Layer 6 of a small transformer language model trained on English Wikipedia (13 layers, counted from 0, width 128).
A neuron's activation on a vector x is squared ReLU(weights . x), where the dot is the dot product.

Input weights of the MLP neurons that the questions are about. A number n stands for (n - 500) times 0.001.
n1: 486,348,128,419,642,325,577,392,375,410,715,428,565,364,471,446,451,585,465,411,493,619,444,474,757,528,636,507,356,545,598,508,536,283,283,628,674,485,474,528,343,536,289,595,596,366,357,406,475,323,385,465,516,534,373,337,307,610,564,562,746,441,417,706,671,578,610,530,300,291,481,372,512,613,784,575,590,456,336,409,628,326,452,426,573,778,456,516,380,433,534,621,597,704,493,676,341,647,707,460,588,585,389,510,485,585,576,579,544,450,620,723,520,607,553,338,466,385,430,570,557,377,645,455,551,555,570,418
n10: 694,664,254,575,307,216,470,474,549,584,433,496,330,492,394,513,551,671,641,438,350,714,615,391,553,613,482,616,633,543,608,450,773,341,568,755,399,300,613,305,69,542,431,332,581,738,487,464,568,370,415,321,545,598,473,657,462,545,507,411,397,515,482,623,401,571,701,543,581,383,704,554,388,702,605,489,464,241,642,638,481,454,613,310,452,470,465,647,223,757,411,624,621,492,303,427,622,560,578,595,386,388,504,515,633,620,466,390,487,413,496,562,791,570,552,364,415,443,357,442,553,570,601,493,468,497,540,591
n11: 696,521,550,519,328,627,590,509,562,565,618,455,478,581,324,438,695,670,578,405,509,543,618,403,394,572,489,567,580,614,469,604,465,415,582,667,424,356,468,550,429,575,419,562,563,399,399,379,432,378,670,503,760,476,557,622,425,433,578,563,409,557,514,526,447,518,497,328,545,484,509,615,506,539,391,417,386,473,542,324,597,451,552,519,523,542,500,531,576,555,428,204,564,627,615,440,621,376,467,445,467,654,317,420,293,506,285,639,553,385,503,465,554,615,709,467,400,571,475,491,450,329,480,368,493,492,620,368
n14: 504,456,325,459,276,549,367,349,393,604,753,552,419,458,496,570,485,410,383,562,685,527,422,508,716,293,481,559,384,517,597,605,484,577,595,693,311,528,298,285,413,552,516,509,589,375,364,370,512,492,602,539,418,293,638,618,686,551,526,703,557,307,507,690,712,711,822,218,383,398,572,533,199,557,623,556,404,492,718,407,484,544,713,561,604,668,622,789,517,561,89,374,463,468,428,513,607,684,508,550,327,598,358,423,610,350,384,536,460,364,560,539,573,652,454,586,148,671,453,256,452,619,528,311,520,621,655,575
n21: 483,436,426,604,482,544,635,219,667,588,516,449,478,571,443,556,618,459,563,528,513,421,477,486,679,426,452,470,456,671,716,312,244,450,410,387,393,418,512,594,353,680,521,314,492,609,531,652,359,348,698,522,566,542,585,610,623,646,380,476,417,321,584,536,515,535,634,378,534,300,564,638,496,554,358,530,312,541,507,391,627,496,510,430,539,689,548,536,496,529,371,291,547,712,375,468,692,560,649,445,437,719,671,374,446,660,281,473,591,376,486,485,558,414,812,634,557,695,591,493,577,438,410,428,503,663,536,423
n26: 613,409,539,333,419,428,557,516,170,448,670,523,390,256,516,617,513,658,547,600,624,425,440,513,413,521,357,383,510,627,554,553,542,350,490,306,530,484,590,428,382,516,320,643,572,468,401,364,587,541,686,443,801,460,529,649,409,567,673,592,451,522,294,458,679,420,395,557,448,579,571,658,500,580,517,574,630,464,624,317,561,450,553,482,431,568,572,489,566,581,361,391,473,551,700,524,382,524,583,405,350,761,564,472,418,411,478,561,370,445,588,717,571,470,531,441,723,352,424,559,529,390,535,331,514,463,437,426
n32: 371,504,529,338,601,329,619,430,461,392,626,450,435,342,539,412,295,305,496,484,524,413,709,628,597,228,561,549,410,411,259,370,428,528,422,386,622,460,312,380,664,453,460,670,560,381,296,429,679,317,771,531,722,489,580,535,370,433,587,409,885,583,653,550,423,552,449,426,598,447,621,580,508,629,618,721,362,704,420,424,717,386,445,574,694,622,504,699,408,543,393,357,433,632,593,500,350,391,548,524,373,585,493,362,352,383,648,435,492,568,417,593,395,618,624,588,504,557,508,456,471,494,722,542,647,388,371,557
n40: 299,513,473,415,701,528,536,393,702,601,797,366,578,525,417,503,410,425,304,445,683,506,435,503,572,371,340,559,553,368,486,368,503,278,662,661,280,449,594,395,489,490,429,489,530,552,428,700,417,546,589,507,536,531,470,536,561,428,541,405,488,519,549,637,700,486,500,420,372,309,556,360,485,500,466,537,340,300,588,456,503,255,370,366,435,453,388,453,321,558,378,739,313,686,483,514,654,605,418,426,622,516,600,381,546,655,276,406,515,373,362,543,506,640,714,346,528,687,500,503,493,652,595,500,536,637,574,570
n54: 529,486,426,527,396,307,594,500,511,461,609,575,420,534,472,487,441,547,343,536,558,531,729,409,469,394,614,448,486,821,639,313,553,332,468,769,270,673,609,540,369,514,388,583,587,545,423,414,592,427,758,305,635,636,525,335,342,458,507,496,408,579,309,623,464,460,471,537,219,481,545,551,329,362,471,642,462,453,579,482,317,492,654,496,386,554,417,719,141,383,550,556,580,450,525,352,672,645,635,463,591,703,510,503,428,623,492,831,376,596,443,519,623,471,552,576,549,536,519,446,276,640,661,476,411,554,604,588
n59: 492,597,128,372,350,395,516,371,540,617,854,585,401,365,516,528,504,678,437,386,543,832,582,286,448,620,394,468,452,604,373,275,428,366,484,500,322,203,376,541,329,662,524,469,572,409,358,724,468,524,440,310,587,329,516,405,618,207,666,418,766,842,448,344,591,604,533,533,500,347,492,315,658,576,467,512,581,271,622,533,655,425,595,819,274,520,426,532,474,482,282,525,485,508,464,590,682,420,359,470,348,583,640,539,385,583,235,411,676,580,626,605,573,558,796,504,773,384,526,537,488,613,595,523,675,493,492,448
n63: 552,540,394,496,656,463,338,577,221,540,384,424,686,264,421,743,297,719,284,410,378,473,523,569,679,557,701,461,547,652,492,227,536,455,473,539,216,452,347,491,396,548,564,675,518,438,482,280,776,453,479,439,401,410,360,644,895,368,637,412,831,595,504,462,799,900,552,447,588,483,429,371,427,515,792,429,409,476,232,520,500,396,585,573,641,385,307,580,309,474,474,546,703,590,488,517,470,392,463,471,356,667,641,489,542,371,628,528,447,717,540,551,486,512,488,520,467,654,424,287,520,580,624,584,467,511,343,563
n70: 486,387,451,639,709,606,659,524,472,422,421,624,364,537,458,391,486,503,324,561,381,510,472,496,496,547,547,386,284,621,437,438,475,543,444,346,446,386,417,555,286,332,518,617,425,448,327,444,627,607,594,612,331,390,657,695,736,563,483,486,417,602,379,470,552,467,737,247,600,414,441,612,558,687,409,493,703,575,418,511,472,515,464,592,411,362,493,652,250,808,464,541,487,655,500,402,701,441,413,396,508,590,507,371,478,315,567,811,346,560,486,324,407,721,623,569,178,609,470,493,373,717,531,415,536,500,390,511
n93: 363,419,514,575,569,536,521,351,514,581,508,496,567,540,247,472,581,556,384,567,601,473,354,315,492,400,339,527,507,525,496,313,458,527,628,519,493,419,421,277,532,549,373,307,360,640,536,625,469,418,634,580,523,486,468,651,475,469,621,468,496,382,299,658,370,673,557,446,355,293,419,347,477,431,629,674,684,297,687,504,614,374,314,527,659,560,500,435,511,435,507,456,454,552,434,507,575,664,536,750,643,548,510,580,467,566,219,549,676,486,373,455,640,615,504,636,433,636,271,248,601,659,583,308,322,715,656,552
n111: 407,470,544,365,385,642,608,511,518,352,625,303,516,450,504,461,550,295,467,439,450,482,432,541,616,508,590,511,456,446,605,480,596,529,518,416,504,593,300,529,542,578,560,639,587,630,416,438,367,337,583,561,420,534,436,609,474,533,514,646,544,603,664,679,579,447,459,236,526,504,714,372,552,552,314,533,401,451,478,377,412,565,898,476,396,641,263,549,187,395,431,527,638,511,577,394,563,697,435,459,271,529,628,610,703,310,273,482,769,448,485,688,466,405,345,647,324,655,695,244,537,451,896,314,540,602,307,526
n126: 508,583,269,469,474,512,630,520,694,633,481,246,367,561,290,493,584,636,549,265,524,496,730,551,487,299,477,870,459,431,422,336,566,605,422,760,445,408,433,519,334,638,261,431,556,561,495,296,525,341,734,168,446,311,689,455,353,394,663,517,524,744,446,536,786,414,546,517,391,667,513,551,242,716,555,388,464,416,584,265,570,468,415,518,420,379,420,755,478,835,384,557,558,521,628,324,393,609,393,601,725,304,691,576,482,516,333,434,370,574,500,487,716,466,395,424,478,413,389,622,413,351,553,187,378,296,629,648
n128: 511,468,363,444,537,408,676,414,668,631,517,752,647,544,398,655,555,649,611,490,517,630,359,327,466,621,613,514,341,804,381,659,578,355,406,558,380,543,545,405,407,578,511,488,528,462,371,537,525,393,530,457,389,613,446,545,368,382,487,425,400,548,477,633,683,540,691,332,429,444,452,273,127,587,504,472,503,72,664,543,629,419,330,466,377,581,424,575,492,535,490,630,549,461,542,526,610,448,511,508,242,604,652,558,440,364,287,691,686,423,407,538,461,540,489,626,466,711,640,270,296,497,535,435,553,509,633,514
n139: 397,504,288,570,378,626,472,593,504,500,662,518,629,351,232,516,466,593,542,416,602,483,462,562,573,680,674,618,365,695,552,212,479,574,665,697,362,435,471,425,370,629,597,610,496,458,335,221,684,469,481,446,462,548,536,469,622,420,600,622,454,589,523,573,808,606,493,632,539,504,646,540,504,480,566,362,602,644,493,493,402,274,529,469,613,304,475,700,317,326,480,593,480,542,624,421,424,251,391,644,260,437,576,245,601,493,548,631,293,546,468,435,665,380,347,482,199,645,481,518,539,596,392,383,568,456,404,507
n141: 615,491,541,423,393,396,483,591,439,680,528,394,444,552,412,665,418,453,405,503,492,292,406,584,370,629,389,589,571,427,327,487,474,621,558,519,425,482,418,572,480,663,402,711,484,451,306,340,567,486,459,600,487,454,583,428,447,326,514,563,542,514,554,456,523,385,407,476,345,497,556,587,612,536,521,497,342,521,613,414,427,639,560,557,449,585,437,583,554,737,409,373,659,711,620,400,487,460,376,459,484,821,550,325,469,474,418,471,539,479,544,586,559,593,679,461,372,394,525,482,503,580,355,446,517,445,346,649
n162: 343,310,523,494,586,597,718,481,698,617,605,430,578,531,520,368,368,378,399,476,551,549,250,507,676,207,591,565,490,424,374,383,613,244,454,397,418,365,380,310,580,608,402,478,686,233,447,465,417,520,578,318,648,362,520,454,369,474,584,476,465,642,478,557,489,579,517,552,416,380,454,429,627,541,507,500,660,476,483,342,460,489,442,601,384,687,551,512,500,395,428,686,562,643,709,450,468,587,507,483,463,421,453,781,257,444,448,573,481,463,406,594,430,599,479,347,539,530,489,581,483,494,648,552,648,684,661,533
n167: 620,358,521,536,816,480,441,524,539,461,541,536,549,430,521,422,640,483,548,568,456,648,665,435,886,422,513,476,203,599,485,361,454,336,395,587,417,443,510,397,415,493,425,570,468,500,367,359,560,621,504,647,381,482,561,410,582,622,371,500,804,346,543,508,640,460,647,361,350,552,690,417,469,547,605,725,378,464,729,678,542,554,547,527,736,635,532,637,485,677,447,381,536,662,546,455,325,796,446,516,293,531,397,541,653,594,670,419,480,620,279,385,387,504,656,666,601,377,295,453,370,531,434,346,385,560,551,584
n216: 299,532,400,492,467,384,817,155,349,375,688,649,175,324,663,493,399,504,453,277,704,543,317,431,422,205,410,425,368,346,471,500,484,545,583,522,492,399,536,352,422,512,419,487,598,723,514,387,269,567,453,452,517,537,646,610,686,535,511,545,868,589,481,729,586,537,704,579,431,420,732,374,749,811,381,675,308,296,435,427,330,316,631,504,469,536,463,373,509,469,418,412,373,675,428,606,509,404,368,609,566,512,706,792,407,405,442,400,769,448,508,600,661,627,403,635,504,432,595,305,468,514,599,438,584,543,446,409
n220: 373,624,511,513,555,592,607,452,805,670,645,390,639,370,623,332,517,609,445,403,385,637,589,511,603,321,676,649,398,624,352,392,592,552,497,513,322,300,471,567,476,642,636,672,543,421,500,356,560,337,462,314,565,328,454,479,532,413,675,478,704,636,670,485,400,467,367,493,543,433,526,410,619,590,677,447,402,335,289,514,615,372,554,588,476,447,317,419,474,504,394,652,365,669,722,522,618,482,282,578,465,427,298,690,433,514,334,479,453,567,468,454,654,739,378,478,249,342,492,468,458,345,531,538,668,620,503,458
n255: 462,534,515,479,465,388,225,453,448,786,443,323,508,433,329,441,290,528,361,630,554,351,598,500,690,537,401,621,339,539,740,401,354,526,545,585,415,515,632,433,444,636,394,496,684,599,585,323,646,463,564,102,439,384,538,478,424,563,581,313,580,638,656,484,602,446,515,574,136,659,843,416,463,500,404,664,673,557,621,542,582,377,427,435,417,492,328,619,460,435,525,536,577,448,691,277,742,790,515,525,363,555,662,540,698,581,399,613,626,564,387,439,589,481,441,305,627,470,472,466,418,602,526,413,487,303,656,653
n317: 655,345,366,362,311,426,675,581,583,524,365,372,525,483,342,674,419,552,566,471,366,388,388,549,521,343,507,800,488,434,688,439,472,621,594,705,467,628,249,362,150,460,400,163,434,585,505,313,571,570,720,335,393,287,693,644,532,391,690,577,392,496,621,641,630,578,355,516,356,680,462,557,301,429,549,457,626,484,532,444,433,735,671,595,412,587,359,584,236,785,407,462,570,658,654,348,845,604,333,503,553,551,366,515,298,426,371,548,509,484,332,405,529,512,600,269,483,377,730,217,358,590,687,442,483,440,558,504
n347: 463,236,423,389,538,472,634,529,666,574,626,563,504,496,338,731,328,646,388,517,461,662,612,458,624,439,587,369,426,581,636,403,441,539,720,480,439,545,520,392,513,676,481,332,678,369,285,481,448,326,666,606,733,554,770,588,425,555,552,519,352,547,328,760,533,508,379,592,537,339,500,285,351,675,390,688,575,489,732,620,474,333,492,572,443,563,542,643,591,512,278,309,666,367,415,465,512,388,584,593,500,609,545,518,186,463,575,574,591,315,575,536,737,511,430,318,610,600,655,319,478,396,730,450,637,500,583,636
n380: 487,434,248,344,777,410,658,428,574,522,459,412,481,312,600,546,707,401,534,336,429,521,572,482,595,490,512,479,548,409,325,308,780,248,431,214,437,292,413,412,280,491,358,978,490,633,495,757,435,260,737,476,557,495,460,504,549,336,635,593,495,775,439,665,554,599,433,455,496,482,790,402,500,392,513,678,798,367,469,690,587,466,504,600,276,706,264,431,477,629,582,684,443,748,718,481,735,527,487,448,369,767,283,630,352,517,500,614,706,548,218,637,337,581,615,393,398,413,481,478,138,519,719,483,676,480,403,431
n382: 308,665,284,518,500,479,496,547,452,639,465,489,336,524,556,569,649,574,229,442,633,627,372,416,840,533,380,687,444,601,291,521,627,624,678,657,358,439,480,366,449,621,356,409,542,463,607,606,791,618,388,348,220,372,606,400,576,566,511,530,566,536,483,561,805,686,622,453,345,337,528,592,210,255,754,530,489,550,477,326,489,401,415,565,427,699,508,427,440,557,405,563,430,396,537,615,713,739,384,547,463,445,518,669,468,515,215,455,643,500,390,484,486,742,567,615,421,545,359,454,276,543,393,395,648,507,594,597

Each question shows a token from some text and the vector x that enters the MLP there. A number n stands for (n - 500) times 0.014.

" First": 451,494,608,437,562,586,545,461,483,355,508,536,588,619,533,488,473,540,451,525,518,521,483,500,483,536,525,521,425,372,604,540,512,488,440,485,599,512,476,545,502,457,552,460,341,577,388,507,576,650,390,531,536,447,533,533,522,412,445,475,490,541,417,506,329,485,513,440,477,527,484,537,644,548,416,457,551,539,430,448,507,393,469,456,495,480,601,510,414,523,487,460,568,536,517,552,509,425,437,372,556,479,485,488,459,525,509,508,422,551,586,480,446,352,614,531,430,592,480,515,548,560,419,542,552,592,528,521
Which neuron fires most, and how strongly? n70, at about 12

" ": 466,538,385,556,500,549,495,500,554,486,419,537,578,612,454,528,502,537,495,553,522,573,473,484,464,639,502,507,502,525,517,706,503,563,493,621,486,558,597,542,565,400,489,458,430,541,548,510,542,490,444,501,530,510,423,580,536,510,453,399,320,514,504,454,453,438,458,464,557,507,524,572,542,526,394,454,540,481,524,484,469,446,509,484,412,494,643,479,463,515,457,535,550,290,494,495,520,428,437,368,482,541,517,488,473,478,458,467,459,521,487,509,501,393,450,454,487,484,501,485,476,545,403,613,609,525,513,463
The two highest activations, in order: n128, n10

" has": 479,495,466,444,594,379,527,525,573,549,486,543,564,593,615,595,554,467,507,498,472,528,428,529,477,473,471,477,524,428,492,430,391,451,412,541,475,552,473,487,505,384,516,549,483,624,499,483,545,437,464,661,454,513,466,510,475,508,493,456,540,554,532,479,411,512,453,479,424,588,492,636,514,522,576,511,455,532,547,489,553,552,463,462,461,443,532,582,450,533,430,381,543,477,422,564,447,606,582,401,624,479,442,464,477,523,573,426,517,552,472,531,464,310,472,512,518,450,523,571,422,540,343,535,544,534,640,478
Which neuron fires most, and how strongly? n167, at about 4.3

" that": 492,540,515,412,502,447,513,478,543,492,439,444,519,529,470,417,407,542,489,525,558,399,469,580,473,512,470,544,589,494,503,505,450,599,498,470,493,539,365,562,561,454,580,636,505,528,612,541,497,444,532,529,532,550,434,504,525,494,523,388,455,516,515,404,529,495,477,489,539,551,581,535,550,554,497,440,504,555,490,431,455,502,560,464,441,453,577,425,526,392,439,557,513,543,382,478,537,566,430,384,471,502,498,595,618,549,476,520,562,533,593,462,418,219,469,487,530,571,473,563,470,528,473,573,591,523,445,540
Which of these neurons fires most? n111

"1": 432,589,499,524,470,501,498,497,496,504,515,544,532,490,602,362,484,621,485,501,471,517,557,574,467,535,559,577,487,450,604,477,449,548,437,536,506,517,573,667,581,483,558,581,499,580,544,498,543,601,423,509,510,422,460,543,523,446,513,438,432,570,412,372,469,478,431,541,489,574,505,538,510,524,421,512,493,475,422,530,476,467,554,489,496,524,556,483,456,477,417,545,543,490,521,519,452,398,512,336,485,450,522,489,551,576,555,494,331,568,450,494,479,337,474,521,409,467,532,475,493,582,385,525,553,555,463,472
Which neuron fires most, and how strongly? n139, at about 3.5

" also": 432,575,434,465,611,484,505,535,564,454,412,531,499,495,616,561,490,479,463,484,396,517,453,523,532,516,487,458,518,365,503,472,469,537,466,598,456,562,512,580,536,549,589,473,413,577,581,541,475,455,423,590,473,569,484,471,517,528,484,513,420,531,539,470,424,519,445,632,465,563,545,540,541,572,460,509,556,487,564,423,575,504,480,403,492,375,500,505,511,472,460,536,548,513,447,502,500,655,510,358,571,415,483,455,540,500,489,523,484,463,443,491,489,284,393,536,591,509,504,530,404,585,333,500,549,564,536,534
The two highest activations, in order: n255, n40

"\n": 417,543,386,675,495,480,485,523,436,550,415,537,540,550,536,526,505,583,488,429,477,502,510,582,503,460,531,577,531,481,506,536,476,508,402,533,533,573,519,628,576,454,492,539,548,635,656,565,524,585,507,531,473,497,512,494,406,466,598,557,493,539,529,428,520,483,510,618,439,510,392,471,467,499,519,424,482,561,480,457,549,339,454,473,458,504,467,445,408,511,407,576,562,445,433,520,464,510,483,387,483,429,427,480,396,570,414,425,536,606,568,474,479,444,446,530,504,406,467,511,492,510,347,476,568,546,596,521
Which of these neurons fires most? n382

" the": 407,547,466,523,513,524,572,541,467,497,543,485,527,476,545,531,523,553,476,445,483,505,463,536,544,493,532,565,549,447,507,508,499,482,473,497,541,501,457,563,525,522,468,576,469,568,536,560,499,560,493,521,524,504,510,518,549,481,447,466,524,600,432,446,371,473,460,491,528,439,484,477,549,426,444,518,587,555,550,489,529,501,529,431,408,498,568,456,442,471,424,502,536,500,509,524,491,497,517,372,410,537,463,533,436,548,435,462,562,479,581,501,528,65,555,514,493,438,512,543,494,543,501,523,555,602,560,495
The two highest activations, in order: n59, n380

"age": 480,500,635,434,579,444,510,468,487,521,456,447,601,583,517,473,516,476,426,469,531,532,526,557,416,462,463,543,549,536,510,510,457,524,481,507,478,597,494,535,693,468,477,490,533,477,563,542,549,601,564,507,577,557,448,574,504,471,457,493,429,499,506,421,315,421,441,500,577,423,530,602,444,540,430,505,449,435,492,497,436,412,542,437,564,571,533,349,442,462,423,492,544,541,479,531,496,517,552,401,571,575,545,435,485,542,460,518,356,582,450,507,369,303,402,513,534,538,502,527,512,526,446,615,588,601,525,502
Which neuron fires most, and how strongly? n21, at about 1.2

"s": 513,600,534,472,481,426,505,451,524,611,600,547,585,464,593,581,465,592,514,478,536,566,496,484,468,547,457,561,566,496,575,507,589,495,491,473,503,519,510,550,821,504,454,437,525,594,625,524,428,583,510,483,511,424,521,580,407,435,480,457,518,540,510,468,384,433,416,594,491,469,459,587,480,529,429,467,519,503,508,469,425,431,594,429,492,407,520,470,494,442,399,497,550,436,421,568,410,485,512,456,593,410,481,525,413,501,395,474,408,524,502,458,541,372,477,480,442,493,473,462,523,486,344,525,573,595,538,457
Which of these neurons fires most? n220

" without": 529,519,545,440,533,484,445,492,573,461,486,536,486,539,540,513,440,601,419,460,530,499,505,484,552,602,484,594,573,448,549,486,503,387,462,540,583,580,501,537,484,428,489,468,414,634,436,517,563,478,459,559,522,608,446,606,442,503,527,526,573,525,482,511,409,559,524,470,405,519,524,535,607,482,552,514,505,608,590,435,479,541,463,431,467,439,514,449,451,547,436,512,513,430,392,525,444,561,505,361,512,480,431,542,451,505,533,543,468,490,568,473,548,210,370,519,462,512,562,566,478,493,443,517,552,491,547,501
The two highest activations, in order: n10, n54

",": 555,529,517,501,532,513,549,492,481,424,517,604,511,542,561,511,490,493,501,453,505,527,459,677,486,499,501,483,466,449,614,601,427,525,532,545,456,436,464,519,634,409,515,514,555,528,485,524,406,476,487,569,527,451,483,480,471,488,557,585,449,424,532,473,535,567,295,500,395,435,440,505,574,614,499,537,509,513,502,445,443,525,503,487,514,603,525,426,549,379,458,494,557,485,430,589,426,513,476,378,497,490,493,435,468,542,462,519,449,571,559,526,622,271,443,440,463,445,500,605,497,487,454,548,607,512,482,509
The three highest activations, in order: n1, n26, n347

" local": 499,605,572,459,557,562,530,412,468,449,563,483,477,482,496,499,464,571,430,483,414,535,603,455,568,541,518,577,587,414,453,549,535,387,437,569,522,515,523,533,546,427,518,464,469,522,517,601,460,598,372,526,443,532,520,561,497,481,471,473,537,540,540,459,365,478,463,462,490,509,518,559,629,515,485,490,491,459,554,538,488,463,537,375,468,498,516,483,392,489,535,479,560,533,513,567,415,504,376,354,431,481,393,506,482,502,523,538,475,483,582,526,494,285,564,438,447,483,504,600,511,520,509,527,586,558,634,493
The three highest activations, in order: n10, n40, n59

" are": 519,577,481,458,501,414,517,581,602,512,427,511,406,520,590,545,538,441,544,521,507,547,523,595,543,502,554,585,478,468,522,429,473,570,459,602,492,560,473,494,455,473,561,449,517,559,582,546,502,432,433,668,428,569,412,542,466,532,453,431,483,426,587,476,381,519,441,424,385,537,501,579,558,555,519,511,507,472,470,516,537,474,491,405,428,431,512,472,465,567,427,565,584,447,420,553,499,644,523,418,480,411,445,508,546,515,521,572,433,518,467,520,548,273,371,444,497,466,513,598,402,526,423,504,531,552,565,452
Which neuron fires most, and how strongly? n10, at about 5.9

" (": 538,542,381,628,436,551,459,449,446,472,479,498,564,538,474,544,519,550,406,450,526,510,454,630,507,535,462,541,497,391,527,694,413,496,460,606,470,578,461,468,620,375,480,475,439,568,556,545,501,529,463,608,444,405,461,545,526,449,472,517,518,538,435,456,538,537,474,472,547,560,463,556,453,536,461,508,493,509,508,572,509,496,576,468,394,528,587,514,573,540,386,434,522,348,490,550,566,496,507,368,524,462,430,514,480,512,424,502,386,483,597,499,514,419,418,539,479,526,545,495,562,517,389,482,559,564,529,548
Which of these neurons fires most? n14

" heavily": 485,510,470,482,483,506,532,475,519,421,334,536,537,526,550,542,406,521,471,476,539,524,475,510,562,629,482,545,514,429,433,466,513,469,485,528,449,503,516,615,578,486,518,439,405,606,418,567,516,500,403,623,516,588,477,496,433,446,500,492,557,547,487,564,399,516,389,637,451,520,528,461,622,600,576,506,503,501,594,514,545,561,561,416,368,470,530,517,418,520,435,513,521,539,502,451,509,575,458,386,437,461,438,519,336,491,536,541,509,485,491,518,458,305,393,478,615,516,528,546,480,581,402,520,574,579,570,452
Which neuron fires most, and how strongly? n59, at about 0.7

" in": 557,518,615,439,551,457,472,481,474,453,450,612,543,554,458,500,538,576,434,507,488,543,458,520,525,465,434,531,598,479,460,557,539,530,455,557,462,606,511,606,527,376,411,450,448,583,498,633,522,479,527,607,461,539,408,573,518,450,492,496,426,489,443,453,515,605,461,477,542,494,450,469,486,515,500,584,492,410,491,550,493,447,570,474,441,524,531,452,452,545,580,529,624,540,462,483,515,484,441,358,430,550,483,531,460,507,357,487,449,546,577,526,484,230,434,572,442,431,489,578,557,527,445,478,573,469,553,488
Which neuron fires most, and how strongly? n128, at about 1.4

"que": 340,537,572,479,457,426,525,549,512,456,594,509,571,563,547,430,536,490,498,525,482,536,497,549,435,514,472,493,534,492,420,463,437,666,441,572,473,514,472,506,751,463,475,527,460,484,515,494,537,511,447,482,574,536,494,478,499,485,505,529,619,524,507,308,261,458,453,548,580,522,474,531,527,551,462,517,465,496,461,538,481,451,500,543,580,470,539,420,537,473,381,548,489,487,519,483,386,545,566,401,446,494,529,512,492,557,549,453,379,609,477,443,525,386,446,514,459,473,574,531,394,587,531,527,536,550,530,570
Which neuron fires most, and how strongly? n32, at about 7.2

" a": 491,472,448,536,635,516,517,499,520,422,420,490,471,628,528,501,492,526,524,528,537,561,476,522,488,440,560,548,509,388,506,580,553,522,500,540,493,537,472,544,493,472,434,523,442,572,524,483,538,484,521,621,514,448,359,429,495,454,384,416,467,574,435,496,299,453,517,535,496,500,486,531,546,552,529,563,541,515,560,490,463,602,500,408,429,657,470,488,504,460,556,451,553,493,472,515,484,447,582,409,449,519,478,460,499,549,502,513,525,455,516,479,494,193,509,434,568,477,379,598,528,518,431,545,570,645,486,515
Which of these neurons fires most? n1

"-": 444,513,388,675,548,559,406,526,492,460,408,489,569,623,474,537,509,579,533,533,469,494,510,544,435,552,482,512,539,529,516,726,500,488,496,580,493,575,440,594,601,434,537,490,457,489,597,470,534,500,449,554,500,495,385,557,497,438,447,408,439,523,410,492,447,481,491,444,517,526,462,591,497,519,532,507,542,458,458,444,490,438,524,519,535,505,576,453,446,454,412,511,536,367,449,546,470,470,565,386,535,417,531,490,502,519,434,504,438,546,469,392,518,331,521,542,445,513,478,533,475,577,474,544,539,635,575,428
Which of these neurons fires most? n128

" was": 503,525,427,433,490,420,430,575,587,513,379,485,578,569,592,554,531,479,610,461,466,494,466,529,543,488,518,562,514,346,476,450,449,491,435,584,529,540,472,594,442,526,503,474,457,611,483,567,493,500,467,691,496,381,507,587,422,408,506,514,524,578,463,442,349,533,412,570,441,518,477,528,527,483,510,501,459,578,581,551,531,547,561,488,416,465,574,547,482,554,417,489,585,519,443,497,597,550,547,406,472,418,419,448,379,501,519,437,521,545,503,569,558,332,507,461,461,427,482,529,438,533,420,528,549,569,566,515
Which of these neurons fires most? n317

" agreed": 499,560,488,428,523,448,447,566,621,415,424,453,524,597,517,480,506,503,482,519,510,489,475,513,437,671,454,507,520,496,463,426,460,557,516,544,483,434,486,531,532,535,525,514,369,523,531,501,510,453,437,604,551,480,396,512,566,482,544,532,634,525,575,427,403,494,527,681,505,512,554,543,477,607,618,484,389,576,460,452,526,498,474,414,564,391,579,410,535,504,428,500,599,551,430,527,430,584,507,422,480,407,452,399,483,450,536,519,443,598,501,451,487,260,465,507,563,486,551,584,470,535,383,589,555,489,471,531
The two highest activations, in order: n63, n139

" Dec": 552,487,547,527,569,502,408,481,520,508,573,489,614,482,473,469,508,495,549,509,499,541,468,484,519,483,468,548,479,486,585,579,559,464,500,490,536,530,456,586,542,427,496,517,461,603,538,492,483,510,517,511,578,607,518,627,480,432,531,464,368,411,563,417,265,497,495,510,493,446,407,557,552,603,500,403,442,549,457,541,358,462,394,397,408,503,562,474,400,482,386,564,440,512,410,510,499,434,440,438,630,394,534,554,473,622,429,427,402,602,472,534,558,544,470,573,578,394,437,577,611,545,456,559,564,536,473,541
The two highest activations, in order: n10, n40

" considered": 451,606,432,459,556,506,501,518,581,506,450,412,636,581,598,523,453,484,478,447,464,410,519,466,542,516,480,541,498,434,447,416,465,472,481,493,484,519,479,583,523,475,514,502,485,577,502,511,582,535,425,566,602,537,459,561,476,471,466,542,479,527,510,476,406,537,502,600,459,559,503,503,600,473,486,495,559,562,574,519,562,528,458,478,363,414,520,455,440,551,507,523,584,509,481,566,457,588,570,357,391,495,388,464,455,477,419,504,467,486,507,504,588,284,438,459,563,491,545,518,457,617,336,564,563,525,537,581
The three highest activations, in order: n255, n380, n141

" do": 520,548,597,546,627,463,540,552,601,541,446,525,565,603,623,478,406,511,480,537,526,522,491,480,368,500,507,487,538,422,410,551,505,536,493,574,544,562,432,500,493,452,409,434,365,481,420,502,604,488,529,578,560,658,473,521,517,543,484,482,441,509,464,438,364,443,420,460,465,467,480,605,533,576,567,515,503,499,514,550,521,469,410,530,410,400,536,482,533,483,390,498,600,428,423,622,554,470,528,403,508,516,428,487,462,472,578,577,494,493,515,468,502,404,371,446,540,401,457,619,435,565,381,562,584,519,541,499
Which neuron fires most, and how strongly? n70, at about 0.45

"urgeon": 573,491,568,500,413,563,498,511,583,468,492,541,556,604,533,512,482,557,459,450,586,412,536,508,437,616,403,537,539,383,492,486,407,478,443,582,412,560,485,558,677,457,373,499,510,504,507,572,492,574,419,594,600,590,549,483,424,420,540,468,433,568,459,500,374,458,489,494,585,516,483,590,521,517,480,545,525,448,547,512,436,484,401,387,514,547,514,449,562,556,455,505,490,520,604,585,398,449,449,382,518,545,463,392,538,583,549,446,477,484,437,514,452,340,569,382,449,513,496,630,530,543,386,541,538,528,544,477
Which neuron fires most, and how strongly? n141, at about 4.4

" ===": 531,519,411,510,494,519,513,545,472,512,558,431,484,502,446,566,593,543,491,431,609,472,503,632,451,616,469,491,512,506,473,531,583,506,509,517,531,522,505,590,559,376,482,528,485,592,595,553,483,540,511,552,573,442,412,623,417,553,532,432,423,482,573,447,578,469,464,519,540,511,498,647,454,528,437,431,416,560,577,497,519,360,510,436,465,476,571,431,371,448,345,485,455,449,460,580,358,596,549,395,620,519,504,538,464,531,460,458,343,599,526,488,473,392,421,488,518,396,476,537,591,472,442,476,516,526,561,463
The two highest activations, in order: n26, n126